Layer 9 of a small transformer language model trained on English Wikipedia (16 layers, counted from 0, width 64).
A neuron's activation on a vector x is GELU(gate . x) times (in . x), where the dot is the dot product.

Input weights of the MLP neurons that the questions are about. A number n stands for (n - 128) times 0.0027.
n27 gate: 223, 145, 73, 174, 196, 112, 132, 194, 133, 135, 145, 149, 96, 148, 64, 126, 103, 131, 148, 189, 127, 192, 41, 187, 136, 160, 153, 103, 55, 111, 112, 94, 141, 85, 120, 195, 110, 144, 92, 86, 170, 172, 35, 132, 140, 170, 146, 189, 114, 75, 81, 136, 64, 134, 75, 99, 126, 134, 99, 42, 174, 177, 29, 130
n38 gate: 66, 142, 73, 117, 64, 169, 112, 86, 175, 96, 118, 71, 59, 115, 64, 103, 91, 122, 76, 170, 150, 109, 59, 72, 129, 130, 172, 109, 114, 64, 128, 64, 135, 112, 97, 152, 54, 56, 109, 113, 127, 121, 203, 170, 95, 161, 164, 130, 152, 111, 165, 133, 165, 131, 89, 152, 124, 126, 67, 137, 157, 150, 97, 76
n61 gate: 113, 140, 72, 86, 93, 117, 140, 108, 138, 178, 88, 104, 147, 119, 119, 129, 122, 78, 170, 82, 145, 145, 170, 177, 188, 150, 58, 128, 112, 189, 100, 211, 131, 137, 150, 109, 139, 97, 89, 29, 193, 82, 139, 88, 246, 107, 121, 206, 141, 139, 130, 159, 119, 165, 160, 186, 111, 115, 19, 59, 190, 57, 185, 135
n94 gate: 154, 157, 44, 83, 145, 187, 52, 92, 58, 90, 139, 70, 143, 74, 175, 128, 207, 104, 79, 130, 77, 108, 102, 224, 101, 102, 120, 202, 103, 154, 139, 184, 137, 99, 70, 224, 91, 150, 120, 151, 85, 142, 167, 128, 105, 100, 126, 113, 106, 101, 133, 105, 64, 123, 155, 189, 151, 105, 113, 171, 120, 127, 155, 192
n95 gate: 113, 157, 108, 107, 169, 159, 121, 179, 192, 200, 107, 205, 126, 135, 93, 43, 164, 155, 164, 155, 162, 155, 57, 67, 182, 138, 169, 148, 80, 102, 62, 75, 140, 112, 143, 154, 102, 145, 168, 105, 80, 200, 103, 85, 108, 172, 153, 14, 136, 152, 200, 105, 97, 161, 162, 124, 146, 70, 112, 147, 96, 227, 158, 178
n101 gate: 137, 147, 140, 199, 95, 78, 53, 145, 202, 149, 122, 62, 125, 97, 109, 106, 157, 124, 107, 141, 99, 190, 117, 150, 82, 84, 217, 137, 11, 116, 156, 108, 83, 152, 169, 184, 137, 102, 158, 179, 131, 117, 152, 190, 155, 110, 94, 58, 103, 120, 98, 151, 71, 107, 118, 197, 134, 153, 47, 132, 97, 133, 110, 80
n102 gate: 113, 109, 109, 208, 121, 98, 94, 94, 112, 130, 142, 174, 71, 159, 146, 171, 144, 120, 155, 167, 147, 109, 91, 115, 94, 164, 124, 75, 64, 167, 169, 110, 106, 130, 152, 82, 101, 101, 163, 160, 221, 132, 110, 128, 150, 109, 162, 172, 106, 184, 72, 139, 88, 158, 81, 127, 141, 164, 133, 128, 174, 120, 105, 140
n106 gate: 101, 152, 107, 141, 131, 134, 132, 163, 130, 90, 131, 165, 165, 124, 127, 171, 182, 172, 89, 132, 160, 85, 86, 149, 77, 107, 102, 115, 128, 226, 166, 154, 152, 111, 122, 81, 163, 136, 126, 115, 80, 115, 132, 156, 130, 113, 154, 90, 185, 124, 127, 185, 130, 81, 55, 88, 87, 131, 134, 115, 109, 131, 145, 106
n113 gate: 164, 107, 93, 161, 91, 98, 106, 148, 164, 147, 147, 162, 186, 161, 96, 166, 153, 42, 183, 117, 113, 92, 160, 160, 95, 84, 57, 166, 122, 175, 139, 124, 121, 164, 148, 186, 165, 120, 197, 147, 152, 143, 122, 131, 193, 131, 151, 111, 161, 133, 153, 118, 132, 109, 131, 145, 137, 66, 66, 149, 72, 142, 58, 137
n27 in: 163, 160, 135, 158, 108, 127, 155, 112, 132, 99, 65, 107, 135, 153, 101, 183, 83, 158, 172, 213, 106, 92, 92, 160, 131, 189, 132, 120, 58, 149, 119, 85, 172, 87, 122, 199, 95, 151, 125, 61, 183, 159, 92, 103, 166, 182, 98, 95, 40, 133, 130, 191, 106, 115, 74, 104, 118, 173, 132, 170, 98, 130, 72, 125
n38 in: 96, 48, 186, 106, 95, 126, 140, 57, 141, 81, 112, 64, 29, 151, 106, 180, 103, 83, 93, 180, 97, 69, 83, 112, 119, 161, 132, 41, 150, 125, 160, 66, 115, 104, 106, 79, 86, 100, 159, 117, 141, 92, 159, 53, 60, 168, 150, 101, 48, 163, 148, 108, 195, 134, 152, 143, 128, 104, 86, 162, 118, 92, 163, 116
n61 in: 136, 194, 143, 167, 117, 61, 156, 98, 93, 129, 129, 177, 173, 158, 77, 178, 120, 121, 153, 96, 118, 105, 144, 132, 173, 57, 46, 135, 202, 104, 83, 154, 94, 143, 88, 111, 87, 116, 170, 207, 116, 91, 132, 117, 51, 120, 131, 168, 169, 142, 108, 189, 212, 100, 128, 29, 142, 184, 181, 142, 142, 118, 139, 33
n94 in: 132, 153, 138, 119, 108, 126, 177, 64, 45, 153, 154, 58, 77, 112, 79, 175, 80, 177, 97, 112, 111, 164, 201, 197, 174, 55, 138, 179, 142, 105, 109, 127, 76, 103, 141, 160, 87, 76, 89, 149, 160, 82, 217, 177, 158, 165, 159, 128, 78, 95, 46, 101, 61, 145, 134, 120, 116, 157, 85, 168, 94, 163, 115, 103
n95 in: 102, 102, 115, 63, 16, 43, 50, 125, 105, 133, 98, 140, 161, 88, 236, 196, 119, 43, 148, 120, 16, 75, 120, 138, 150, 112, 128, 65, 179, 81, 115, 162, 96, 122, 153, 141, 150, 167, 183, 167, 129, 122, 159, 135, 85, 164, 67, 69, 129, 96, 101, 250, 138, 168, 144, 86, 111, 164, 128, 92, 159, 109, 137, 109
n101 in: 148, 184, 48, 157, 160, 88, 112, 55, 116, 116, 120, 81, 186, 154, 78, 137, 136, 95, 193, 99, 110, 170, 115, 143, 76, 89, 124, 175, 112, 147, 149, 140, 107, 125, 182, 56, 204, 93, 125, 98, 158, 137, 142, 142, 168, 115, 94, 100, 93, 136, 52, 165, 141, 189, 78, 142, 118, 139, 66, 167, 107, 81, 110, 91
n102 in: 190, 149, 103, 29, 165, 163, 84, 88, 125, 176, 105, 138, 145, 143, 111, 139, 124, 135, 126, 101, 143, 110, 147, 119, 170, 64, 155, 96, 87, 116, 103, 225, 125, 99, 121, 82, 92, 118, 126, 130, 35, 169, 136, 165, 90, 150, 118, 145, 136, 98, 140, 121, 110, 157, 117, 116, 97, 95, 152, 68, 60, 127, 101, 179
n106 in: 175, 158, 175, 97, 141, 96, 236, 152, 163, 71, 127, 190, 98, 159, 54, 177, 184, 236, 223, 94, 54, 116, 88, 172, 119, 184, 105, 161, 122, 172, 154, 199, 172, 171, 125, 125, 125, 121, 151, 128, 229, 119, 107, 140, 120, 153, 150, 95, 22, 186, 115, 103, 137, 195, 97, 155, 81, 116, 188, 100, 81, 184, 81, 176
n113 in: 153, 128, 118, 129, 168, 93, 176, 174, 162, 89, 143, 167, 131, 160, 129, 105, 43, 140, 175, 125, 215, 129, 110, 114, 174, 112, 135, 58, 118, 182, 167, 118, 139, 84, 160, 207, 93, 169, 160, 95, 145, 106, 106, 100, 118, 126, 153, 120, 87, 112, 116, 61, 123, 173, 84, 96, 123, 113, 76, 82, 61, 127, 140, 156

Each question shows a token from some text and the vector x that enters the MLP there. A number n stands for (n - 128) times 0.037.

",": 101, 100, 128, 137, 137, 136, 129, 118, 122, 161, 155, 109, 139, 53, 177, 143, 109, 110, 143, 139, 90, 120, 114, 124, 129, 169, 151, 125, 81, 108, 168, 126, 121, 170, 156, 145, 155, 79, 124, 98, 107, 169, 82, 80, 145, 137, 119, 109, 91, 158, 70, 147, 129, 170, 123, 103, 176, 144, 151, 140, 164, 156, 182, 131
The neuron with the highest activation: n95

"1": 135, 136, 145, 148, 168, 154, 101, 129, 159, 130, 130, 119, 143, 75, 151, 157, 149, 140, 166, 120, 142, 96, 163, 96, 95, 116, 105, 139, 156, 114, 187, 168, 164, 144, 158, 185, 107, 90, 172, 128, 108, 130, 129, 127, 124, 132, 123, 127, 97, 161, 85, 175, 130, 112, 127, 78, 146, 162, 190, 174, 123, 161, 171, 96
The most active neuron and its activation: n106, at about 0.35

"-": 105, 111, 116, 116, 110, 145, 147, 131, 102, 129, 148, 142, 125, 119, 165, 157, 82, 138, 162, 130, 143, 85, 182, 124, 148, 164, 119, 122, 96, 86, 160, 184, 119, 146, 110, 138, 151, 91, 112, 171, 129, 147, 125, 73, 133, 146, 156, 105, 118, 188, 125, 146, 119, 190, 141, 139, 102, 132, 161, 112, 118, 188, 180, 73
Which three neurons fire most, strongest first? n61, n101, n95

"a": 147, 92, 139, 171, 67, 105, 130, 128, 144, 151, 167, 119, 129, 96, 137, 75, 80, 143, 149, 151, 98, 114, 123, 67, 147, 147, 74, 132, 176, 128, 158, 160, 110, 137, 101, 153, 122, 129, 136, 154, 140, 165, 134, 94, 208, 132, 161, 160, 72, 162, 120, 103, 79, 177, 106, 152, 124, 151, 144, 117, 138, 145, 132, 107
The most active neuron and its activation: n113, at about 0.29

"ud": 132, 126, 153, 92, 95, 69, 174, 117, 133, 150, 135, 127, 112, 88, 126, 89, 132, 147, 173, 134, 140, 85, 141, 148, 131, 120, 119, 92, 171, 87, 172, 153, 160, 88, 155, 130, 104, 153, 106, 146, 100, 144, 118, 49, 206, 108, 146, 152, 102, 146, 117, 141, 144, 140, 144, 182, 180, 131, 152, 164, 139, 147, 136, 142
The two highest activations, in order: n101, n102

" out": 127, 111, 133, 88, 106, 144, 132, 119, 101, 125, 119, 101, 121, 112, 134, 119, 113, 103, 134, 146, 164, 112, 180, 115, 160, 181, 114, 158, 69, 102, 202, 131, 112, 123, 102, 136, 111, 93, 145, 69, 123, 121, 89, 100, 77, 117, 167, 209, 139, 151, 141, 133, 151, 105, 131, 96, 175, 152, 183, 169, 130, 179, 127, 130
Which three neurons fire most, strongest first? n38, n95, n106

" cap": 116, 82, 135, 96, 81, 146, 139, 105, 57, 140, 92, 70, 161, 94, 133, 87, 124, 130, 111, 149, 165, 123, 143, 69, 125, 97, 133, 97, 83, 116, 159, 183, 119, 120, 124, 126, 153, 82, 161, 152, 149, 144, 129, 65, 106, 111, 133, 141, 112, 145, 123, 154, 151, 132, 124, 140, 177, 145, 149, 175, 151, 183, 132, 173
The neuron with the highest activation: n38

"ajor": 114, 109, 198, 177, 93, 97, 127, 116, 126, 125, 53, 115, 182, 75, 104, 96, 151, 144, 112, 99, 137, 97, 161, 91, 113, 133, 147, 126, 139, 112, 143, 191, 98, 103, 162, 154, 134, 88, 133, 127, 142, 144, 90, 98, 136, 100, 152, 155, 129, 130, 141, 176, 157, 142, 125, 113, 165, 108, 182, 159, 137, 113, 96, 116
The neuron with the highest activation: n94

" the": 156, 104, 147, 147, 96, 138, 155, 54, 114, 128, 136, 101, 150, 73, 157, 130, 101, 173, 175, 102, 140, 129, 191, 94, 146, 157, 129, 111, 68, 127, 157, 137, 121, 132, 122, 114, 112, 76, 144, 139, 122, 141, 145, 112, 122, 155, 164, 138, 101, 153, 138, 143, 96, 112, 114, 111, 149, 82, 173, 139, 144, 165, 199, 135
The two highest activations, in order: n102, n101

"on": 152, 91, 154, 189, 156, 76, 137, 135, 146, 187, 125, 93, 117, 61, 146, 145, 81, 158, 134, 105, 133, 109, 147, 130, 107, 123, 145, 124, 98, 85, 131, 137, 114, 121, 179, 178, 131, 116, 116, 139, 131, 126, 113, 121, 148, 106, 125, 133, 95, 167, 111, 173, 120, 128, 125, 109, 138, 146, 186, 136, 153, 177, 110, 71
The most active neuron and its activation: n27, at about 1.1

" 26": 105, 84, 165, 152, 146, 158, 161, 129, 138, 158, 162, 71, 130, 123, 119, 114, 143, 139, 144, 121, 112, 89, 105, 146, 85, 116, 150, 175, 128, 89, 173, 194, 116, 148, 138, 124, 108, 95, 126, 163, 118, 180, 121, 95, 104, 107, 187, 172, 122, 126, 109, 160, 150, 111, 117, 121, 143, 136, 173, 193, 116, 166, 191, 111
The two highest activations, in order: n113, n94

"8": 147, 126, 142, 149, 167, 150, 148, 130, 149, 126, 137, 114, 151, 56, 107, 129, 150, 149, 149, 104, 117, 85, 133, 124, 98, 151, 127, 125, 155, 140, 211, 183, 142, 136, 146, 175, 142, 94, 157, 129, 133, 138, 100, 100, 94, 130, 137, 135, 103, 134, 82, 174, 143, 152, 133, 92, 165, 153, 181, 202, 119, 166, 151, 125
The neuron with the highest activation: n106

"6": 134, 136, 141, 159, 158, 147, 118, 129, 157, 129, 129, 104, 117, 68, 103, 137, 147, 143, 170, 103, 108, 94, 154, 115, 73, 138, 100, 112, 179, 114, 197, 163, 144, 131, 161, 182, 166, 99, 159, 114, 117, 138, 109, 115, 132, 132, 97, 124, 83, 133, 94, 177, 154, 141, 142, 101, 149, 143, 168, 199, 93, 190, 134, 135
The neuron with the highest activation: n106

" def": 119, 80, 173, 119, 83, 117, 117, 157, 66, 163, 147, 62, 139, 130, 146, 94, 119, 82, 179, 78, 152, 117, 153, 114, 133, 138, 124, 143, 160, 112, 162, 158, 87, 186, 107, 138, 91, 109, 151, 89, 161, 138, 149, 74, 110, 138, 134, 162, 114, 138, 138, 118, 119, 165, 115, 158, 161, 178, 146, 144, 95, 177, 139, 156
The neuron with the highest activation: n101

" and": 111, 125, 137, 77, 86, 106, 129, 88, 102, 143, 138, 100, 147, 107, 191, 116, 109, 151, 179, 130, 143, 120, 162, 93, 144, 129, 157, 137, 58, 137, 171, 154, 102, 108, 132, 139, 150, 79, 167, 110, 90, 130, 99, 85, 168, 101, 157, 132, 104, 134, 105, 131, 110, 177, 99, 120, 166, 113, 175, 124, 141, 140, 184, 127
The neuron with the highest activation: n102

" B": 152, 102, 119, 110, 88, 151, 138, 118, 120, 192, 94, 96, 126, 105, 140, 114, 118, 135, 93, 124, 113, 105, 149, 97, 140, 146, 88, 102, 102, 105, 206, 178, 86, 184, 166, 130, 121, 172, 158, 190, 157, 174, 106, 124, 141, 132, 125, 163, 95, 141, 131, 140, 115, 134, 132, 127, 134, 135, 141, 149, 139, 208, 154, 99
The neuron with the highest activation: n102

"ith": 156, 130, 82, 153, 112, 59, 129, 89, 129, 174, 122, 127, 136, 80, 141, 85, 96, 140, 131, 155, 119, 92, 146, 117, 137, 145, 116, 75, 103, 92, 166, 116, 131, 93, 187, 192, 123, 115, 113, 138, 128, 132, 95, 96, 119, 128, 131, 85, 124, 156, 78, 162, 118, 138, 128, 128, 146, 144, 195, 154, 127, 161, 123, 119
The two highest activations, in order: n27, n95

" to": 77, 101, 119, 81, 110, 103, 151, 93, 97, 163, 134, 79, 120, 104, 143, 100, 120, 155, 158, 127, 84, 132, 158, 70, 172, 153, 160, 123, 86, 145, 171, 175, 90, 111, 134, 155, 126, 74, 142, 128, 113, 167, 103, 107, 159, 113, 128, 178, 123, 124, 167, 107, 143, 130, 138, 113, 151, 154, 166, 151, 140, 152, 192, 138
The neuron with the highest activation: n101

"lect": 120, 117, 155, 148, 77, 114, 139, 122, 107, 140, 126, 97, 170, 99, 121, 106, 139, 135, 116, 94, 118, 84, 205, 106, 107, 177, 138, 95, 162, 117, 133, 153, 153, 117, 176, 144, 82, 115, 141, 119, 120, 138, 134, 90, 108, 164, 139, 139, 82, 194, 142, 140, 134, 169, 98, 159, 207, 105, 131, 108, 122, 148, 101, 110
The two highest activations, in order: n38, n101

"rit": 133, 136, 83, 158, 114, 108, 115, 126, 74, 172, 140, 66, 154, 87, 134, 59, 129, 138, 98, 102, 111, 104, 204, 131, 124, 136, 117, 139, 160, 131, 175, 161, 153, 96, 137, 116, 132, 135, 143, 136, 135, 109, 116, 122, 152, 94, 138, 128, 86, 158, 85, 93, 124, 154, 161, 154, 161, 132, 157, 102, 104, 133, 77, 96
The neuron with the highest activation: n94

" 194": 97, 113, 154, 129, 108, 145, 169, 143, 150, 177, 123, 115, 94, 72, 63, 103, 160, 126, 142, 141, 128, 84, 142, 155, 78, 103, 124, 143, 141, 102, 179, 173, 126, 166, 143, 157, 126, 79, 155, 150, 125, 110, 129, 102, 137, 124, 125, 140, 72, 142, 122, 146, 160, 127, 109, 131, 160, 144, 131, 193, 129, 185, 161, 112
The neuron with the highest activation: n38

" s": 153, 53, 152, 117, 100, 137, 125, 128, 90, 158, 160, 69, 131, 64, 183, 119, 121, 108, 165, 120, 125, 123, 142, 71, 136, 168, 115, 113, 114, 97, 158, 104, 105, 134, 141, 91, 135, 143, 128, 99, 100, 129, 121, 82, 109, 128, 168, 220, 117, 150, 147, 87, 103, 93, 90, 105, 124, 143, 142, 137, 159, 166, 120, 72
The most active neuron and its activation: n106, at about 0.3

"0": 114, 125, 137, 172, 137, 154, 108, 122, 143, 144, 120, 115, 130, 69, 102, 160, 139, 144, 150, 89, 107, 89, 156, 96, 102, 129, 91, 135, 144, 99, 206, 169, 168, 118, 124, 185, 170, 76, 136, 113, 138, 140, 106, 144, 116, 146, 148, 117, 90, 164, 85, 166, 137, 122, 141, 99, 147, 162, 166, 172, 124, 155, 142, 102
The neuron with the highest activation: n106

" On": 130, 107, 138, 148, 127, 156, 181, 103, 65, 161, 94, 72, 116, 100, 128, 105, 90, 132, 138, 123, 166, 103, 187, 116, 158, 173, 136, 139, 102, 101, 180, 170, 104, 118, 182, 125, 98, 118, 131, 183, 132, 194, 104, 151, 123, 118, 143, 153, 143, 136, 140, 182, 135, 135, 159, 157, 133, 162, 155, 141, 119, 162, 134, 138
The neuron with the highest activation: n102

" M": 147, 115, 120, 141, 108, 150, 128, 105, 104, 184, 110, 109, 162, 78, 148, 136, 99, 105, 176, 131, 144, 112, 143, 52, 112, 162, 104, 92, 102, 94, 189, 163, 122, 163, 173, 116, 123, 171, 147, 191, 146, 169, 98, 130, 121, 138, 160, 115, 77, 150, 110, 159, 146, 115, 143, 146, 102, 113, 154, 126, 113, 157, 134, 96
The two highest activations, in order: n102, n94

"er": 162, 99, 157, 141, 167, 87, 113, 118, 100, 153, 134, 74, 129, 79, 161, 126, 121, 141, 152, 160, 125, 107, 149, 135, 134, 125, 115, 104, 126, 123, 140, 168, 108, 111, 164, 149, 132, 86, 142, 118, 173, 143, 84, 60, 117, 90, 124, 137, 73, 134, 102, 169, 120, 129, 130, 83, 159, 136, 204, 129, 144, 163, 78, 97
The most active neuron and its activation: n27, at about 2

"ver": 130, 122, 109, 118, 144, 139, 140, 108, 102, 148, 127, 47, 152, 129, 169, 111, 123, 169, 110, 119, 143, 101, 114, 122, 119, 122, 126, 116, 151, 115, 166, 165, 157, 118, 211, 195, 71, 103, 134, 147, 110, 136, 104, 116, 145, 132, 135, 172, 173, 140, 89, 150, 158, 128, 120, 160, 199, 137, 159, 140, 167, 139, 87, 109
The two highest activations, in order: n94, n106

"un": 118, 124, 123, 168, 119, 140, 157, 133, 87, 125, 105, 91, 111, 119, 139, 120, 87, 114, 180, 143, 150, 100, 123, 101, 157, 96, 118, 96, 166, 78, 135, 240, 144, 117, 175, 134, 121, 141, 88, 127, 141, 151, 104, 127, 219, 130, 162, 150, 96, 164, 156, 184, 114, 138, 126, 157, 161, 115, 145, 160, 137, 161, 116, 137
The most active neuron and its activation: n38, at about 0.1

"ou": 151, 111, 137, 191, 156, 120, 133, 103, 128, 167, 107, 51, 116, 164, 144, 114, 68, 143, 121, 145, 100, 116, 152, 131, 130, 146, 159, 100, 156, 96, 153, 171, 155, 117, 114, 174, 144, 121, 105, 183, 98, 145, 108, 153, 178, 122, 170, 159, 119, 135, 106, 110, 132, 122, 80, 111, 148, 164, 164, 159, 172, 153, 132, 101
The two highest activations, in order: n27, n106